Layer 3 of a small transformer language model trained on English Wikipedia (9 layers, counted from 0, width 128). Numbers have three digits each and are written without spaces.
A neuron's activation on a vector x is GELU(weights . x + bias), where the dot is the dot product.

Input weights of the MLP neurons that the questions are about. A number n stands for (n - 500) times 0.0018.
n36 (bias -0.088): 479500562545489371558327532412546451464345615520658583525562494399634377443434465584516477382583594590418593622586576623533560553592503451454534603451524430463535600557717389439300339407410497562537586374624409344432462531542480568478340424206531533399453543702433482662414528763330553387411675555493397386685418494394476691463518401424497455500693423339520572371512429528640558662422
n38 (bias -0.040): 310458434645474526393310469618447592535500559309259450541370508620464411389454481470491564366441381543653409538506447300405488437531289469283640519623627403423582522542551539481432677500491571625538605642509506575461413497488574381542492486597569425396644476395686500644563470494492546511434429330401579394392586751612452491527428506529482570444614400407553538656639419409740466416487
n56 (bias -0.099): 232588406373462487263576568591559333533460513591589526662441560388515610497480479548510610665442550475431316639441601523380618392485494475605724479430472270530456497488579652711471688581260410552530485487487613500297435556372542482513516447560748391563604461436467365412678444438345337500352542366479547665585558438737775436431349455342553641326397561497509500446497624557586621418543
n58 (bias -0.123): 409497416599429409639558450604524474433518542537483250551403481467513536451518529462437359364515342340670346290705462343451196473676210550649707294641456564500534545369511380545636596587432657548381567607480531663552550564397564568521290530749574387677676311598654384347359511473448540677409545443425288484484565382629553328588493472528394239579560350511616562519701592554531537514540
n60 (bias -0.136): 288461463637310534414497488605650480541464541255544534459592656453407301605695503635615503386453711371408515421516513434395331314588396397546507602473534531682420521575384584408366473546444552591470648586410398569447624675578538429523418512516786399456354468374444481586665523503548497564445639596280582338554441688399587365477454611592458522523531716442527506273500503398549298432446
n61 (bias -0.143): 387353503660291405217557636643592413447371510461410443547522456628548365471680579396471388518669518421415569572732592405387473381545497455442482458638566401564561359532527379511500542418510539496361606549292568448433792562420489475604630526392507472663629377763616497716331601445417608396627639360500465676481462558392579479497319429427458342748727535361439382613474514560721340586376
n62 (bias 0.021): 425565623611446471514469605588456202714435475468495559566500681408575534606440558508565510471255428452659577533416539488315375398458582445598503521467478615639520386375567534376627518524514460462520351492567569620392405450465449415573410385590542505430457478535337564474441373397539449402522319409586437523544492671389522474466596648565601604500561539418563421735439477600451487598446
n76 (bias -0.150): 490612742403502444444362435558589427462396566529555498547481547566553459421503344427481284546425579517466652567288487573360483535522480572391563457563527463543416551389618469516536534522452451358472405598584510436559330423630506479578532515521573489406562500641357415581523412318514603427353551540558300550553557609624495408634377583411624495537591469521551545514463562513480546446437
n97 (bias -0.154): 322477535291556523449514360392506375525558509497576410486629461428604537449345503470618398478430522491445468495570584581515603532340434594423485472622421581520554392475560656650566651586417442294642443624549383541738460369450376506625451546512393465298491557513542403654603277403396543612709577467574593602393715374386518534415576601468472604533407300244383512464517440497421514470686
n99 (bias -0.079): 344529452497478632369544459568509410666484494656509376310503534643561664453368474460378497313454564766530338415525475576497576324450451382518372614593515371529414449506390326616506532500488584280632438521584413382343533437662751419570723383402380472706424628607549491671648541447474536708362506466527561453590442615277707381550497466441567537574371512462462417523467477446531512644528
n116 (bias -0.069): 568375434439654351528474456620553483580519608506303470477430554693413415358321444657572442735373522530420461370491354622491521476450313415529417465467506437399550537523590336728630479565546500253440511539728488581246373506597571604563607700677494472603308435442517425546581484500673441595378663548633430573587437444445634548534464405497374589528509578406427521569533673538239592603489
n133 (bias -0.096): 521625493630600437579557636561483372525598381464513418453592387447545423381306637635558690349514278405467323279819497457193289434607439438474605292569394530452479418384459448434531707729476546652418407438483466623551529607463340573521660375476608454457447479610601697564652580380577526654472541606504535500410615473536638585362325470607625591422664494389633517427411724402238415521376
n155 (bias -0.095): 409469454579427430633425598565450484611574530558466429479433555456458394627513712486545441410516435430481495585597610482515466483521649493464423538706678510381645438663525528481505626347490464409546532601352468498467555388473527568551474461628553453349412369461509530409439520354554406543434478422371611552486397545445525500462384646666487552555522559304557398532524442642527452424496
n167 (bias -0.146): 326409638542489485506378523633610468511519567284384613565379430414511443517431574480513480551500434494325541450580482404631452308633572566428706623308538288582462654552393420571500739157572468559452564439497439426415645448306440500630532383494318492461589628484587663597475636494409485282540714469582619534343364473593534509494435509495537386528485520314532476494506532556567494549433
n214 (bias -0.073): 379692544452352384513549444442392465530473432616615488455483704405570463491557586524448693294452503550497412375639513553445436379593523642270316460441418550603497299611493503517490571594535522664590565456569542350491686622650791558307438607480619468389414412324497398518319636578588390581480316685668419573671609660527405702516525477614417452399443219288608455422525559433507481480514
n215 (bias -0.130): 627476553605769365614427305529435296530394532394551560467423584524546494540510493410317576428483480319494450458289533582435487339407561435450423396517431478461477581341765441548497423512714565470590601562513286617609515586510560485666525625387381591297355516733506447436579417466630594581329516464622443445655657682377251493543305590617434439482625564454525641500681363520496503621316
n237 (bias -0.132): 623430694570451643623455651580477431491454436581642354551559324308455625239617684601401339544510413370621503603182594698558297425408487574518437476624557553539636384518643421514539466485583469393383406463422477611726580484551468515605460569490365608547315542732566529551441408555400587559399603559528527391555497348452445387523578327665451443371621339520374564330481524596624460412566
n261 (bias -0.021): 432517458394483542481523397408416536454497448723409571614547554426535544695510438640418593288383558396461506520453792378392606392606340535574459587788467410500630349596665572569398526417470550613446579330506457536339559641497416413519441616364557531687220671519457372460603409468434429503506525573493506581509607636542519484290338509411538488537482271509635457423562529370517607656399
n272 (bias -0.143): 531549610485489544329594395430546680418531546665455652619467455548646275195554464438601563464461525556400359360733733470463422321547524340532550491500560423594500418488432469673601546547461597671585511429399473574400561404235430403375459417491512530378676617561540485569584469266517503444543476366368408333615343439568367569546390500445597394492538606587552606508415574487487556426451
n276 (bias -0.113): 510524388437366590288452473605564514500523369494557497766665515420331400500444551444643560297595576586605448409578632748423381619683605390515312608603397506518494453591419370541526692469541442489640611444519567523566451289437395461441426494677555538372534709433361396602425200372428549377494455394642490521392515503598287513464472471512693560485500476467707494595407503352764469426435
n308 (bias -0.129): 553429519638477234543463522428457468588577762260371608564638385449371503519629344479427602507503830308339478614770391636467513362556493410500568488577347634405459406457457440675694431629455468586619527377564490500506265590368554494624403475446607583381557444503549583503364477560620332428122435584634544454629518612680384466447532373429426552587541438453578480473560629514453544404477
n315 (bias -0.063): 476603476563424488460509405740604834458537539503685581570565393522517477414563651564468557587750620538588488286491457391530399476494467439575481531256515453392500550523785534555610592523422491451418395553479321464500506559730444338655523503447469440426497314658444300500565503462594488418509576347513541426725514436516488280482485479530441253597579417469659452447635551516470427604524
n316 (bias -0.118): 113440368791479334328507721656416410563529476585421475548672500492560462500537585411636511534568683585615465562732492554548433582271237454511541564702496519474564504375528675483560447343607411138563533624539448410478382488709919586660634876205582728523246371538448451579496492496384338293366377610440475523338309564390540649512337452493561734496376285467481496496469572521183727480592
n323 (bias -0.172): 275430432524504360342558571488492553542487529576443559397919599392453410652607733317438566417618470456588763352525546455554476435421319433476679757562419528523570435570588698593467358298627556168615398612588517466686528555724970539657512797318411766549403221556297336671361445468500484103437537390433325363543558571408492624655544282407470471349564321382362508534265460777536488370526
n326 (bias -0.039): 323443431620520696390548648569393427418445678632540550429552401434450502572608376493457416508312421439451488577484515353630468599512437437510618493538545451550393444457426337451446488507450507564521456547574274489509563588455578507630485456640583576383584556625505451471456443595543458429497495554514645718424557574417539437564470445596578533546581397611473505404397451450430659405491
n381 (bias -0.078): 285626367486536437477444546418529576605369401349595535555751574461578527639544509366539336455560624508552505576520440456543670453747407462595447385704500541503617503500529552543571524350567341380447432549497554500418500286660646559555451662392445608595456457432489488559474439437516357426388353677439579331366532620641497579468608523582430562461412428425511384445536524647575497434455
n405 (bias -0.127): 716511488435567497506367376530448603447447400418583320438614587399563386426585545533375654436436566485247570337457573568615455506621566517558388494455727430492476611674460592329518465584506605400503436348597458538520584460649606528580341398423327577361323628475587497390436626422576398439509548680507578440514633697497363513460444431592543530280316614506440491464596596528350671479428
n440 (bias -0.071): 470531466489607497615480471388451427455385590558471534419644626494338523544458387455451513540353458447602589400489569362432508553482454399662657456634524664615405422557550625497407529696543605375503308658603402451497521528444601510628524587427453502575391574557412575556630383539503408424439560515418418451451487659529643435508569400664469703398355323567567346462437497542431644563548
n461 (bias -0.063): 487491542575656692417627355652656461338432374538643459675625476348509528450469661534694581462374376484322557524450606646397471390156533528617537600369365718574491601616530513472666601437467580807426415443317510392447497638425619469395563532564635485662674400655589466432507470525432436522597493549518497500335500520427477240597503572497395454367577316490667477537490325585336468252591
n467 (bias -0.136): 304363359579364478494585472591542244482510361509529673524768566443506390479453644527548638630442419322481366447684513719429370535284352389515717530476645478551355422460497629427393565491417637256647467388459587652706506638443472394480419585517576459453465340544461510448671378639367562401395455473402641576594527419445647691615374558436517436527475716632386468446431493650582444575503
n489 (bias -0.152): 522372497544489454535536684535564575403591443503631627450425304351455506572477446708513614604500461616564335477777736417503310506424604446421474267541475531381670453554548422656570458613622540435682619436534516523669524484441573464490546417386416520422559427457465484574577435321414583448574569262545625425673429541208500464445460352628574522595558393400624572383424456637455561195477
n490 (bias -0.092): 513663240435424530497612440553661460421523506594522405287642515536352467488539657538671509660387539479473339463478576693566447312296466569398468453777611488603542584437688506480579548533494485381333307503359475563535518654463617471519515445690596369509592630355491283476631355419414488678468506592633347536604391317417385578545414516560378410491451470510590544506409573558656400704388

Each question shows a token from some text and the vector x that enters the MLP there. A number n stands for (n - 500) times 0.0086.

" |": 653498440450551515592524395579426611807436449508485490508588504576398475503578385393390393520562390467471471726521525595719510660383642532495520404373486595485497566204354503316403455615477485491432799460457455240468348535557295438520430480469507799596446483431397667274632548555525552642666514298457372579538526752642530613565523425289515488581438543439562604393397389382587345533438
The two highest activations, in order: n215, n36

" found": 476508424446505490707467311568520519651427531521606335512514426590526482532542291498464330574707534457648587506597487417586419810392599530501572454431417562374534440432268527372423449544386452495356733512488408380589309627566324317424404588406550784590573532326531928390543548615557416599648464317461388535543572557685610696511403387404578582537328433666539624570390408397488361407401
Which neuron fires most, and how strongly? n308, at about 0.11

" assist": 580423404369388500628482338575523481601433476527588425579535450585601657706583300508390415531541472484572462575534532417535478739383544650464577512450405548512657584389408510377372468477301367598308756455439400440516253626648374402593521464412491764526413461346446806248609499758581515648757335283523434672496492724694526577475597400423486481543410588635455548492251315396546384451483
The two highest activations, in order: n261, n326

" the": 536555561442502534617529385530431592636380456467460384445568501585392461559471369509410308545622480427500564608564532436835450490360660552427501480470539609499562524302247590291443586509455529469195772491470550382500478346631408397566395615438534891651554409426517664339595576577547470636620497152571380560546526561590604688479562405341552489446433507567412586489328482409500301468448
Which neuron lights up most? n61

"t": 595550418186604542469553309613613689747471433581455416402574460406336599543597324556393407463693549463558505593538519509587438502406764520543485440468441572501493481383535528369352509547446425401187676450426510407399308502483436469471429527545582581683519537297352719230576514697576522784606447207599332687602529637550485739496544382398545553518431491420646595566373392332529433557539
Which three neurons fire most, strongest first? n490, n276, n261

"10": 518557567424630582563550393639585561673425453609456473409425477548434439555560520496371469506559359433581526622553625463659486506359852569380456480440477638410683544251375558330428563480525478475253838390285490276481353465589302442394366479522509699488370406399427764344693564578627516564611353223442470529599455640658522577581505525366465516577434539458491628513466274382443381657491
Which three neurons fire most, strongest first? n155, n215, n62

" of": 587549355407423505505524456629397610745619439557496351553582484512370529459572460314496272524546503370505547528506490519674434598380684613506472427443387548549563550353236523384323562621536518437231706424585379392390400508629405526459418466499416882539493481348460739396572577703649452647652539239487407620546580664563569584475575436417578604612309473505528596525324398429491328473481
Which neuron fires most, and how strongly? n276, at about 0.24

" announced": 490471480432418600580507399504587556737498436539510348587510435610577438597592358525401300496623495470582601573643584437612587781457638523529544444471463469433568549402380433411312436613333496540244821470370478328577346480541357429501489597511504619469495479387484763346536646645617450607762410205511320535504613624654686659599373331324437570606477393463511633522387391331494206394483
Which neuron lights up most? n61

"fin": 392438434370501406606597323442507570726508648600564412318534480537613572482561405551400399599556511514638509655606613487623576713413648499412522481490416600444650700313271489271412467421402403543341693394414519451560457488680349397422494432470370613588542427476402683347569531645691363784654457213494375571491370586669540693583554341453685584552182497518447520577385366390516380561399
Which neuron lights up most? n99

" play": 594565488530596541549527396544572537585372452571449483554441412579483528612507384466410370447645434353629495731530706443587509639384553585527469492454407524535582580336295559312303466643482405571334801481348257408569307531547352344563491573493497629609680413355463782397568711489601470675682371277539420564459477506632676680555494334265345599568528559467571578357260334419574442511552
Which neuron lights up most? n61

"K": 571488462365723531579567472527351772561493559671493427456469507551415423419598332470434409535559473493573606619709456544579455448298692461527524426288424592561547445340378570414385590601333455638351691463372435525429276362567390350437469553503527748648561554353452771295653661636510450625520367301429390508570517708676492673664476479342558463570436467436493672553488360226563194501483
The two highest activations, in order: n272, n38

" is": 546521410506490549535463432592429627620685378428513500469540544607446403473625409449359339449628509530679593562557569432708531669308595586494402344324403613400495515401388530342445378535451482546297750570487427444454354560662306276620328511393502750538573424390420758306679600504561474696647628320524422576496515564584716647532647330323591541482533556476647639521370302394453317465429
Which neuron lights up most? n315

" pa": 644617462500631600513452291332445608442407443442554406456522491580441550622517342441411351616567380391589540562556584436619485667207740550418491595295496639583619558331379515406410553645494447315338727668524431483566481479404339405535444548499410609608574344402394925311507626672541497669662425270455431538434487648596684567471517367320613594557381430626807526421324454412448357558493
Which neuron fires most, and how strongly? n440, at about 2.7

"U": 589533619463673487628521377519416791587465573545394315406544512573493391526665489462408439533556352409550459627585622397678556592375755454584509397294449510497509478329349520417378528613427515412340686439411503486500312370397404393506386496413458804564542513254366618437599636628574485676679452325456417575539476597640528670729512353385474378634310584504371637582453455300480366642552
Which neuron fires most, and how strongly? n272, at about 1.2

"port": 530433482297611529635493343531495620743574412494466396359441505560517505520592310563376418486575495402512582538535558443548511561340611533428514501498483662451601519360417453307268545396482484506321771473410436460607264598653455473516421488427475773562435551395531856291658759597472350726647506298486407642526525640571422574605447395453571558580376395486297637550279376449637435597435
Which three neurons fire most, strongest first? n215, n261, n405

"ity": 444419417461557579612593461480442697758522351463353457440564581449549497509563422445482466517600549400520513558635527455712456597318585570463483534415419587460597610357311513316351496517467455313353683527509395308447319426634531484563446523376481821586573418343391796410516670598590550515674628326496410598614492610529580783571503384338553590564422361474350627552300315410545366468426
Which neuron lights up most? n323

"ated": 564575367419624645609535412713589545744486448653381370429379492503429541559445325496394354589639511438511601561529511499700506631362634540528539520432451420484550525474291418491511474456387445294188755412403468410535274563671253484508484457473389752525450497457401824380506587701571323704595604266485416609569560634528612709535547407390470563575389407396558517557366420404497311562509
Which neuron lights up most? n116

" P": 594501524383741524417436480470375709520470506491608410398336424532392566525690339486499269510512420462547538617505485477627383495485777600439541471312415529479586482344509537257348578659320412429379700494504495467523355483555320423516533563389525776586557485399265781254746509574590527726681467245507440631504561650577527762627488481296440489576487484522443574554390497413536337434517
Which neuron lights up most? n76

"gg": 506617439339590472266399352523478676629387507547611378423538605315500549443565328677352282555715372369463663673501617399602506632466703494660569480554464730457500585339423589342468462465353331378319700334470490375487502514677358430534555491484546678553614657351408651359616571608532461630662389153386313561475512442602564607484457411421560576681369475577486506550390390393523524551510
Which three neurons fire most, strongest first? n56, n261, n76

" State": 646461498410608485470586555435576606676464392630377280500617494594527625491597239462392295626586480451488516625645522442680566694344705563449466559447494681366563511323334493350371545574532458483290660497598404423464296446555406408675367457414512697566607525341366726367556670479516511654659562262575384563679439406584517573580575424234431546675581465492281591469372415521579278471455
Which neuron lights up most? n61

"cc": 443392525349574543542459424482477720500370608465493420422415464583527702417659442483442395417665358485527627643580574364519568580351707563532528535356438657406661645244510416250453563661466302371359712428423504363419356576538282550480441610468530743473495506388441730325641609591502406726771447210443406718529571455567529667515553363347571427665433568477553474546370435573465319551521
Which neuron fires most, and how strongly? n61, at about 0.11

";": 558522403461559483645514362569522663725510463540465486488557493579404476518576420421362360484581433463505476676530613573751455521352662507448555420385471563416480575254383515315355572582539408468369699455387507326429356478616372482529497416400522810568438438334393759319716567554563560646699535274441397504524565647604622679633445446206488519480485533406606667459474374370545375470481
Which neuron lights up most? n215

" 17": 625654444535642557527522464521436513657440465543451328388426507642455463694668426623454288663595453576577457552502581352622432643363812630491525383421476584417661487290416563259386588643536438477311676373374522199432326480606316446577398450449479697457459475435405802418582510587589432629687529121392461604544470592621523611548590500412507506530484590506499558432451254427563420503420
Which three neurons fire most, strongest first? n155, n62, n489

"S": 616513548385587563599555444476498808653561602582558592398447535580384512449543378485395435566647509388600462663627508470631427499351808457482484481302404619472520451253413483369322631576384452600297704525350383406478334378600257356480442554410452771631450402317404721383650676530515421640549402307461427544630520553588474696675572517390497485577383454501493661535375420430485355495477
Which neuron lights up most? n315

"ig": 468462461424580429522542410493484718614359423664510405401526455406498384488456533683506301576620307229640557552604568508596489510339641558519457509334428563477619540229491490333460574577326526652239690462260394473488370535379370585400497516573431782685591454309395730311661657704463471709601483272444414559573551651679505611514506432355569549560465603521508643479257396395476588574426
Which neuron lights up most? n133

" F": 690345438459679566488589402474409661593573462585686334466445464465566468625612285551466311548454296461503531674539419427611440587354871554581475628331416454561586532344367516331328631597405358547358614488485481422515366471523410430568491571471461736611512491398409679379706497550656455564682416200450333560514492661596637681581513505314561614543267414568539547468347402313512333521531
Which neuron lights up most? n326

"4": 500474603442567512649588433657492493695433350645468367431458546496426464468542402579517492483532366432570536629548589451705517550300813568557458432469471611392659543268349555446304510479503462444359751410359436227502345483561491433471329454513525793576468438394384709295572529624542551642586435281494429449466501735610678616557457532360512586616427553494547622573338325309512329563500
The two highest activations, in order: n155, n62

" The": 515534508454577654580584335598371624625408424479449420497635460480400491587519400499425379563561384439542516622605542451796354525352627545377503488418489599475495480338321553267386547515497570415225712583510489438527350352709454414518454635477552896603532343449485738338646566469578447548548457236559311582479524557596623726417598489389492550477400433540456606457314442476521311478505
Which three neurons fire most, strongest first? n323, n316, n381

"ak": 426470497311637633617584488546420685635456536585385364387393434384492452351518538562440427480573325306560576700587449513535548501329566558606607403351332628413624489227482453361398490608376505647265653546360380629400421526637351477544458542559616639778517448490449716257607664703502319767739398311436484545488477663587593660442551466275534593546351591508505673473407367399475319568413
Which three neurons fire most, strongest first? n133, n58, n461

" term": 563397343386556488580448388486641618596333428552493339456554501485520532556445221467504398618661594463600651603473524420608401806421684555426469494432445491494592534343365533481397465517405374405273737510453485457439389505626421520588535472385455697570474457359367823193549569683635370680714422317526467495606472662693772547536485236415528462610413435606501664461382435394674470573409
The two highest activations, in order: n36, n440

"se": 624462429355519582639544434519560741673480545422439420439568445416495646402546386584399218642608346401492524677580511459683461491359704548497460528495497569481496532352452419464365577566482408270246764352429360422434379462594411454511255539469404706626475512410471806338499702672586616709594557295456340611671509571594584632521528421356526655541519482403463534517332420470558283553492
Which three neurons fire most, strongest first? n237, n36, n116

"z": 511548412346608497577551358568583742668553496489463522433496522606390483499580488695437290531613437405586679735560490467594412507396750441338473459459397625533485389346412484363407565579449363529227665407429353411401370510634351481526423451482550775500557493308509615309583692759532348653636513289421340530447517588551555708584667421381635569592377644481499595454413346324456320556471
Which neuron lights up most? n60

" end": 682495585378410533534505424572510606589327607507555373492413548593528600537575351511471319593561471492434511586508519420560441844390614619465577560441376468500643651326301372243391510538395413553256678489306470468456332431772504307569528585451482542595483452306420749352642632684657465600721363247470370609563496552620674592606467432225532622519496629514561635465432301480519286465513
Which neuron fires most, and how strongly? n76, at about 0.92

" other": 542592469502423512533575402405436638768353476590434392425567555467470531555415347436506253482630431534587460544546504611602357584398672555312490405503432521418527483379333621195437468446453504396295679476425441509539372475641306403576337463445462784571568439353498807491552663568585366593684343266595502542610520501749657668617506444457423754476538428580449640484379362458560416608446
Which neuron lights up most? n381

" year": 626506366455523447576601478483476628734548377639514471578493491560544582633556307519402378537457415516516473530582544481696479721343598605485490518328368470379565531361397413268307547505450370400312731528390498350449335373619424303409514624545481637611504544339381638413581698646595481624822412208450451580750415625597658603680661447392590490597437470420445515392457342445576450444490
Which neuron lights up most? n489

"ci": 503397504339461473472630360509431649626535539387413437474480481417545479547573416450479381564500391405624512627516524407664519580337709615317555496434456712456747555293433565332403529688438508537233717478587439378437309571443442487395391594476467754608571571271430837404582426523544398766677643315412375604499539531598450514491583413290694567633311516497415514682369382344575410470542
The two highest activations, in order: n97, n38

"ment": 590367393272498574600633338540562697757534410548432400416494429512587545506572269497527387555608668426487584591525529473641505582358567525294531569442415611461490513366396479241327537442336416489254621441473541281494307593614478483583450524458458763534484581352393837336591584593568411637658534223576403622582484586572552671670526421331555512639519479442389552540395409470604403502464
Which neuron lights up most? n36

"le": 523514456470592523629521448524388777694496395489435428359622487350366607666641505448355419557618386410555541651655583407627375622327690573478575532452421527372536624226339538364411539610457437355308618515505457498447392346695450460486392548393407677597570474377403702391589663512644460545639611257433368650515426636536608771572543430277547616542388470275541566524298472557426418478479
Which neuron lights up most? n323

" were": 666470434425486485453372403654385614647625409575537461497423483473459480513630487439336435479622476416644588455658521579808512641299653572396479323403386595425524512376351555315477499531296406503363715540562490404415338410582336404591395479386541761633645346405407796402570517527570462681612515422514425581478541597603687756489559391358542595450574602464572683462340333399488340513418
Which neuron lights up most? n133

"i": 558566512316625492558510313615379699655646496489456345266529406502398669543543364622301357548614348415579576630640592450586474420401577629418501472428500664506563610307492564336475660563488507516230762448460402344477305605437407575403280424425500682573580484357485731348532598717581564641722569320531351467456496641662418592609625418307556498598442510446406550512445399342502276501481
Which neuron fires most, and how strongly? n58, at about 1.1